Layer 4 of a small transformer language model trained on English Wikipedia (15 layers, counted from 0, width 96). Numbers have three digits each and are written without spaces.
A neuron's activation on a vector x is squared ReLU(weights . x), where the dot is the dot product.

Input weights of the MLP neurons that the questions are about. A number n stands for (n - 500) times 0.0013.
n6: 449550577632392492725260529539553770591478539400475581345541299506462393458511612607322488594441392625317466510576677539529351556480444631601282631375419451501527450514478372427652531680428526667580512426513343579517293352507557525372588428542491422560550565420419526698595548632442398468
n7: 360517570468517527334630393546545275456371605471411495471527442673737444565542481556601718492564423585387444531444455557643618543625388573186574544525386299476588495355302381465418692380667467447719394486643498374364572475582429553592509450532432436418311622369614764427572545474608462497
n13: 529441504655537415501608347400626518261544574649367488658410437493432433426421616420582467455397455540467520639634646390366613551675518565459309474739522444505475592472323592455354441532622515499456518434526610429526575399548443561425499459415772451560582237538428616457560498459459425618
n36: 382519518713448219532680372584573659510503290468417454511636541604459544608474639751417573646400464465445317453582330562267457514594623531392522443480294384536583476476384288465578501541582509623514314382545406615685503519571594485602480341522423485485468559542585652478513498502421395308
n42: 513538706522623695571459637612468440490489429512509487529571398465496462381475418474405573530207526575327489425414393499528588516345471721531360452462441414575548375560545418348698491546383528649465421524488559595505475474510468525487453322585635478412416440314518718385670439692415604449
n50: 454402363618492351420458550514556689408526710453421216379435396486560588601508390445245601589526384429537479432623574159433591600542472526346495364491433523625581603526542619562443364550591494627601493305407420578605740593643600493569601524626603655622473468701440596377515497387548554356
n70: 574557448617628574409386361656559535569431498562469687646431311578501377432504585381513527589418449701513488497668482478411415358569378675481252407585353535616512468322537370476451520435652563614545254590554355644565487402543423588588490589706554273427523463322575429501512443666491452533
n82: 500639596422609553721375616580477533551447300531396649529490218551239308582508560434335499490469447598492551520519514357465472480417671475410627489686540473680548360357454490358627580671458505536415502494603490368349472476513574483523462709423619419447453533466396526546486482577572518481
n122: 366582328405462537266440617508464409455431577611594449623547543499484365493442331624545366439314522433433399444360572465653547519446225805470707631551526485493595399582311431439832826484619503481453598427538637444457491442544598683555724278665635480415498260402763543441399560596534430623
n124: 447410604446583342447532715640527649707595478420528441498372433776381331590596568464327329593573420505568386475581405336665290706497323433479426701488456636483424473418458502316497492510508530548543601376389477531582471459482437603659673503624584346496499520425499332552526521601385446404
n135: 491662457567510506523493582293528654425601657437366406480387559546441527495406563405404514584409398515371450604494601474313302552543464592261477225466415577553438472437457576591507441503551703494548460582460622351685674457546640474577470564634592520497524345496587323556545622450520468302
n139: 586465354408537453493471586431502576490576581511522381354574504383504322629596458480285408493609523582303532667583664507375575450704556479415563519640398493746581299409462497504627510571588464577370542417474435568632492584429437634451643485542499537617392582536406440489493481512400408582
n150: 387463359560521423542687605509607554486618479585386406382584565619556515625657529424512506441357465492313521384640408411466399546485614341516578540527365470517469572341409684562531582393517429478601495379694511577421393496506439473323618394560578581587429519677583475476517486561559663608
n151: 454566642550737578348566578428477574496734485486485467474390423366481365551551558461417467513488445472558466582464500457381601528465448487328512686509414686612421309454485329327601537677791484749420310480467689497739444488664583531399748476718502469547473282524554427400557563436296139563
n154: 575357476498644616501448417287604545380452460531483450664565031421488233521471455459498718625595514573432444446425308441556437559562390721401686432639547520514405297519532313454721453461646538561545368447523543712562489360508517487312474237645631486508411604363671678500709538549574528504
n182: 379559369419554556677527716471441602436331478528542436502470495637556462575475552538416595593573520546405495326581409485260458488643586653523527387631493622666525372576483366408465594612563576622592477500458387340653600302687436593573427436596448363493227518483563619550581486444480626668
n188: 478364538517517577423539371484485757382688644316415411407496418737490649817646515556504515511494418541429360659614613618497603591477505709457524443569553517731514384332475659290504468532722529389556518216442622436402619481545341643474392521354523511459535375464344563617495402316444379500
n197: 562362446472924535598393497266584487390411548656356440639391255514397497508449488655507409435390568683320539449411490516606498531637396625501634545668444578607573466475497430429876362748505372625654330572513436487564441446531651563364427500405598264446666457429533341572796597465343554557
n201: 637584203634486435466399466417546445492470562542432536361378547743363698689525633539221660559469580416456528363659525460555478978591426509514504496668462536686467571388452460546441548487676409472640188356528596503690634324568434538425379305484574518472258570336325418607586538350503569342
n212: 476517296551455414393275536448550535376601526465521351357610469448393466504628550743552703551396463502481430643541608399349552559604496520464490473507542654623484526293369492576537481488341641496668495317372469506519534439598613418366731496340494467670444505519440607567545524419610529622
n239: 518469541418683523386657706553461510561694564604456501379446510433632474662568585460299679355501571409492486451503380456440502618522423544441434414645221616440355535528395440261575492751591438727595358597460497545653366406536360596389402458562510629570495527527336652559512529358544481514
n240: 394371494583518455523704379531535566452578455354556581568500502643552543475555400411417613585594481540462384669610482455671468601391516485308456371553347338689520504567456568484445694416516684443487545428492616598608291625551670494520551474565440308640284375490719605342568491519694390409
n245: 494512554474471364561469649267444516522454415446496360386537443499448506520463425644426584529437508469338432363808447468491299585737396427279737571514571730764463453429472668385713535748641552811489619452420438344690443354894560596432552456539472587360468529662534508566384399351399385595
n249: 609561484489622606571278344351796593510506415545583535496565389461564543431329514487566585544516543643417536568501428455462553630416320719231585419544502605506550517517512318425454402619528514495469428558519697518582421424461495529459594582473671469371258306454477525479733502560462624439
n257: 501676591569672596588519506502637654550550324608443341441473522378322251471518513437391700444571340665412462736661389300619440642690437716153293299505449560713384402455453318431467375607573471613336502467401425520760507338674563712592411501378507302565451302429669430401698862525482610608
n266: 436541418514718530470422681521521538574513411529509548392387455704719659506590580513420545559351501805360338449440329228503550488493351359551605563539527640589503495135306398396511481373585604369510601363460568396358542533483478607465764586567507446371602376823294478466548398420454642628
n270: 514287499437627446672314478574425422417689448591498486529637402475838380495446357392430688587482476420366531535459428514354405566751412606451611348471566500372418440341386417323650595491707351633588544369481495621460385163474472569516464333690594528578478495631638548357826557635825584435
n290: 450478462493751521407470565339425513387622384565439572479452416460574445584528451492485530420431502888478434394662419582369335730654640491460379518625577514357538560660583497536381439441496595449510354477505387470615322397523357734457354444538494452456145486546474507596432678546580566586
n320: 372429399568501266385345478556518493531516805473491428531468500532479467772435438512352443590501439666499343299478471552532580516609537616532585422416393499529468529495442365429430500466651469558581371362666479400455634453555671512465580360502486552575555463505437397428634592497595622516
n321: 621371470509417546405436345461523378461548685497479473386528409521380629501673251569532480464619540583422429539467628516548601388639522500491447377870478462692495447329512482369677329743951471615433457500393366412538447455604341499441566468509486204628492563532387331581469449354514457544
n358: 362210351597586366456600338632499536455399460449397355601504281596550348674692494662367663681369521547448510466629505421625536530681514673412501547694466464522496383412491474399519513485608506460543338455746317589669677523484441595610503246497501521463438483626611505339577427506653399547
n371: 511547384420495310503519506579497519553627366597427656412577485317371395567522431341460515606502489547482498607589437475332619517535401665427536342616437616441530559470178413553619527408393477547537332330514449586563390490534636483328598551459536506493421546390477594501500355542605378314

Each question shows a token from some text and the vector x that enters the MLP there. A number n stands for (n - 500) times 0.0094.

" N": 559486495519382475607568501551419619586491516183499429614469543539600540592361531481464534623396563374632739490494523582553579306560469469455567356462476584415479527552544487433316374601513379430464531491522464676418619597327455454573477444656382445539677531492476504410418484431578386527
Which of these neurons fires most? n358

"omet": 549507731423464429308546407531610611615637622448541356430518560511527438542472543431573339564591568477754545384585392504627432501545563496535559334375533571490455655563574464305284381382411492507529649547509477384513383656524563497525379613270336560490329502380505420661561498547462425549
The two highest activations, in order: n124, n320

"ract": 607420561401447482402536535344544579598537582505562376407473719511415638451360568461563440504533640416645723635555363551568475464484580628401506336359622505411509607546571461559471612439472293484414496496359448496604438678263466521430414603441455555487589521402541422621530436479621457458
Which three neurons fire most, strongest first? n135, n371, n249

" pr": 610469643562455511369506445504383619469603483275602395484401761531644442514323561539568464643452567375526562453497431511525511454439473560542628513496594533539450640552575524467638480461432522658395672580444599431456410607393470373414328333520324551432655682379569520530550440306484396503
The two highest activations, in order: n245, n188

"rain": 528539462386471492385546386432388609643536457494386344589480592589499464478478583498571482456517639489500759588555582561481513476523494487617483490469499470485577617563614664537407490548352097306520531567450509566523526620355440483505415486418417593455500437529561497564492429433438446573
Which of these neurons fires most? n188

"e": 470509519459342441503544355468456294498498491569557532498618769444485516436496440649607408438513636436509679487484580555633427457463464420628454577483631515499485505596515641576438522282330355099614576651587494686395494521270462247333462487485472598500562542553596459542442537411494554507
Which neuron fires most, and how strongly? n150, at about 1.3

"ess": 616428596476390489543512397469500469601495542474405309492505662642451635490467466413565399466567578387750737604571495493558465439534543499531596463467602539594435461576616644537522585655517277360399476486373514373531492537413352451511429578332599462524649647542462343613395426399446311442
Which neuron fires most, and how strongly? n321, at about 5

" dif": 693484470516480444571329288430309585612505524527536452520466678454479582490454535391744579535684582464448457578527459516458609385423545522450386565353435532496398661492571494631540361323442385259547572651565622406435386596483594367570469563590317633368554444377580645651456445412493524436
Which of these neurons fires most? n249

"oh": 484445465548295472515616490440291445408496340544640453543508800568480376418467624412555406560523562551765773470647384493384592440518551364461623434434627506514521546556607472488396534337456500550464543420519498364458496349316459372506440544475331469659446550588586479549511445476581560593
Which neuron fires most, and how strongly? n182, at about 1.1

" y": 505555432424510458518495464571171512478385486386642490482526622453622681476439533536655553590477662482501597524513396601560526403541547372498384462346601438554517530533548471500436464550276419410677577592544586447422598431286392460425487543528310711441582395463305591483452577440645560582
Which of these neurons fires most? n266

" even": 501501532541318492604489396465426580636512445451575345489534835619517475471385557560654433535486620500539485703564341494402529385486595533467210495350520504483520635526495605632390431562408237490513599662470517469401480563377392502489499548442447527429593334477466435652606558458644522456
Which of these neurons fires most? n13

" M": 519521518583471429570609473606424442593527546207568491620458582513515407561447496478432512641471529423530818449559455571568573383495557512586527434553560384373444542530558354400385357589478402441541502657514465476573541628258457429613388424510451502562498611545541485416384429457469466616
Which neuron fires most, and how strongly? n358, at about 3.9

" pre": 511518388438420513477388497370322441576527577389492438450570530446612446575472592529709619549637637438486593492533376590609515429553437611375493590497468403465312543629585391631539534548340399387419473633596569413567472471357405290454455384538384611417402514406622639672438516716526545563
Which neuron fires most, and how strongly? n154, at about 4

"T": 481466525501550490550550536515428565615470467344631462483504450556659384510363469470473528517500622444655782476490362550623494444616449528458437497413485460464534487508565501370350536510484278468619635479441447483466438609180318586588498462480355544574551611499457429490604505591515538661
The two highest activations, in order: n270, n124

"an": 637477616498356468598716504493421434475453431593523470552496663512447482385464508508639488458411595497586868453571516433449499421527428485534490394571544439444520556619548730562360421346571275466431559505544519472306453556257464342546510433456475516425529484488597591492567482484534418573
Which neuron fires most, and how strongly? n13, at about 2.8

" is": 476473726512355345616485446534410570688545463509717405557504726348359552447514523527575565504539571449521557542564491526520503316534474482537464487436549475577517599560571447479504496459529147626713491413540491496447476541399510378503578450414170550508477500528459390582453468608397529480
Which of these neurons fires most? n36

" the": 603462446488532471466547458583421479472427462523913543514472672433485515527259461551783421539429668396430599523533452430590524366492446498415524580557547520484542691552623456566596525491505248489420509530477501540418435478445487469511477371478432505466468484480479529539444477474373465529
Which neuron fires most, and how strongly? n122, at about 4.4

"ion": 479491389398603459549486443481415520553437492536509525534510601718558537407410443518591542434536694491561738586529486596562499432468487497662414378401624446521500542597551549494502585620448144450547492629486406571303479570267373480509437544408543508496520516394554511497625454462390447593
Which of these neurons fires most? n197

" and": 498494504474401367494593524575359449684483511524708433547510518527469421548457437540628475472497614417601533500409521504585530458483563576540500515498548519426508424631590536709379534611366030534430438616546407503425494491429566498572534476524399449489501438426562499579477526409413575507
Which of these neurons fires most? n122

".": 588511503506551350475546450525322468605532533511704433426434598407517484434452504556532546502594579423827689483498409615540503430462567554513557559468451576374553553571496617492422469494511179537550401382532572361387598492252504438458576486620348546549439372582476512457506562519378499538
Which of these neurons fires most? n320

" dep": 442456682563350429671412500611423545634625540293544456413467716561590581501423565390445584513708579558464550546500472524492478319482559501492457533200505536451375647548557486444378443582374417753441643678561414436376462568411536443533448542488336540438412550598617442627422519461387425360
Which of these neurons fires most? n6

"os": 483570646430386445564477510388348422576435507514439549487478651536439612472426526400481611505526558399781779517548526627603453606661616497401690497355641488526510477410675565560339505438401397421492539450290525398666450516406395464558431524567391601541522506543463365540441495362364374355
Which three neurons fire most, strongest first? n201, n245, n135

" incre": 616609471545465492389326410562370535550508577431511361450495512491502431492394574408477542464726594242576528465483502623499496380605473508547338584448418489645446658558566527703538461489373378382607605540489696580495445655430635256389508388502256657529431532488637585543589458383388446578
Which neuron fires most, and how strongly? n212, at about 0.91

"m": 470448460470434371568712547454462452502408562475475501621513461559492477519439466460518445614525569326669758539484404452552501420432610371709526504649488340399458562493547609634139460613411412447478469700578542393469472637200511450672496534413496565421422552579532528550472385518445452573
Which three neurons fire most, strongest first? n358, n13, n150

"ed": 666497643336522464609578554543444455533446509543651544386559574461413488483491545540617382426544711442590707476465606435625493348541479512469484389466554477320519546552521610434456555450458244590517543508508461568216510476286524429505534683269392434490517528469564396555483517466513440568
Which of these neurons fires most? n82

" c": 547529533509669400501397446651370548625484637234588513456572573468626453453434443396393559555681585474661597353483490551570480469429463561485445469459493426508517588496514449612500454576428416239536659581519684536443415632248444414440533263504398623547605603370578503567479440498518441494
Which neuron fires most, and how strongly? n240, at about 0.27

"u": 414460483411364465532551416328249455446586350516451484451512480431491606355423573453494426612466526482690803496528448613322424460581633399439569441528572664453535616536671662600280510429448472523460663568427497474559511554358542361542450432636351492486505511587602503565487522498522459499
Which three neurons fire most, strongest first? n290, n135, n245

"um": 446523374335533484608420418415385557504553445495554521544537583545477587411387600445506479524513627302486811459526471586570407530521593566621552387509556422589447546500659515489266616568428364349537429589504642419587676419305448465594476393575422525465371559522535498615560380545412499332
The two highest activations, in order: n201, n182

"at": 619515553476400442508635479365552602541523591525584473561513514519396368396393530351509446540513583490778769561509360419615504483462433474523589497439658355404585513556527595568351477269485345409520568431466463544317405660222387359498481578437476581507523542588537578548497452541478548615
Which neuron fires most, and how strongly? n150, at about 0.1

" to": 399538580516686406501566452674396427611464433470650353456533713411479487415435528501626568442515591422698474477614446538473414456595525456526416487516540556545501483470577414629376469457524082397445454379409489542417476547377555472560647585519490541581447422507559540625459476569445599561
Which of these neurons fires most? n257

" release": 547437429450552523470343392648411563670598577512510495438476556539508719491539493425624416393481633345579605698528557503550682396383457577582491446447520493573567597559525512539373500605386125386529587540502461551393510518405480391385470489439434483560473581522412513566413431410445497625
Which of these neurons fires most? n188

" f": 578500482486446519515429687576356620543575457260564524364606683592609583444342636485619485575472589475462634506601449667548447301434533520501376428434567509506417563641415514676465525472305357509439612669555630491472560483304380406352502469441360370446531557463519463534470534569518403541
Which of these neurons fires most? n6

"ance": 502503500438501455383409450473375446652562546529449549482435516521454514528475447486494448352576634496528789630571484665507544419460464459495523542507575409636493579576629568562370536585455145258514475475487511482330479587421498459517439517389408516596558587522540345659544477499470527535
Which neuron fires most, and how strongly? n321, at about 0.18

"a": 459471628467459414514623560472372360462498530603582430464571607539484597401429384509613525476469657479514791338518502574600443525510421481589547420483582399517527607627599554552424426344394299365540589439538400549436615614210396312410474414550477603400571541550512533473562531535484541544
Which of these neurons fires most? n150

" s": 465436567531502394493555480600370431598474523295588455564493573450692517464468510625562609640567634465502584487572459547476527445495585397509591389362534406595619464597489575575422489492415303535509648449353679540342536500304381420431559394522425605475557788439490457500469446354371516400
Which of these neurons fires most? n36

" n": 571470452452442466591564584592336599489494538240513313529492568460546565613416568523556593612515532349732602474578519541540456425562569366480546408399451566546545595565528567465342392592426282592529667479622583706255514467339364410560506462588337513496592493422505486536387493404576401463
The two highest activations, in order: n50, n188

" al": 494464506444515452475596289562326673545478613373561441546413549473387479484361523437603547627536577395654574417508488499553513453428653594453511463374666531385423596547619448593606349451420453549382588542391517686288516584408358341510430439693358652435442635453539804572495450571553521343
Which of these neurons fires most? n154

"II": 514529476413495536494465570436410365668450430523565580588471646594609439481384515498648500424514615326642702409533381418642609240426530511504577389448510514533530414556502449591527570602400200386492507677547480582424543594314477469451427416552438616381652520454446522468436533573588506579
Which of these neurons fires most? n122

" may": 557550473533580424541525340589437554741479356592511347516551764394486572363297647457523534497550472289689435648646440432480453462398549515475402401412434563546548561541507498530302432336501366465507503474475570494387433800404573379646546641517307440450608417519476500539655409559541628549
Which three neurons fire most, strongest first? n240, n257, n36

" cont": 729434500524491340603418484514385747757532556400698328445412736522492547433356537494491543594631536323450506459581512611534430511482432457634544517357553500577390551615503494410476571605515425489577649578470494466402352514485615399584493452447211488439430457523454422617537462467403385480
Which neuron fires most, and how strongly? n245, at about 4.9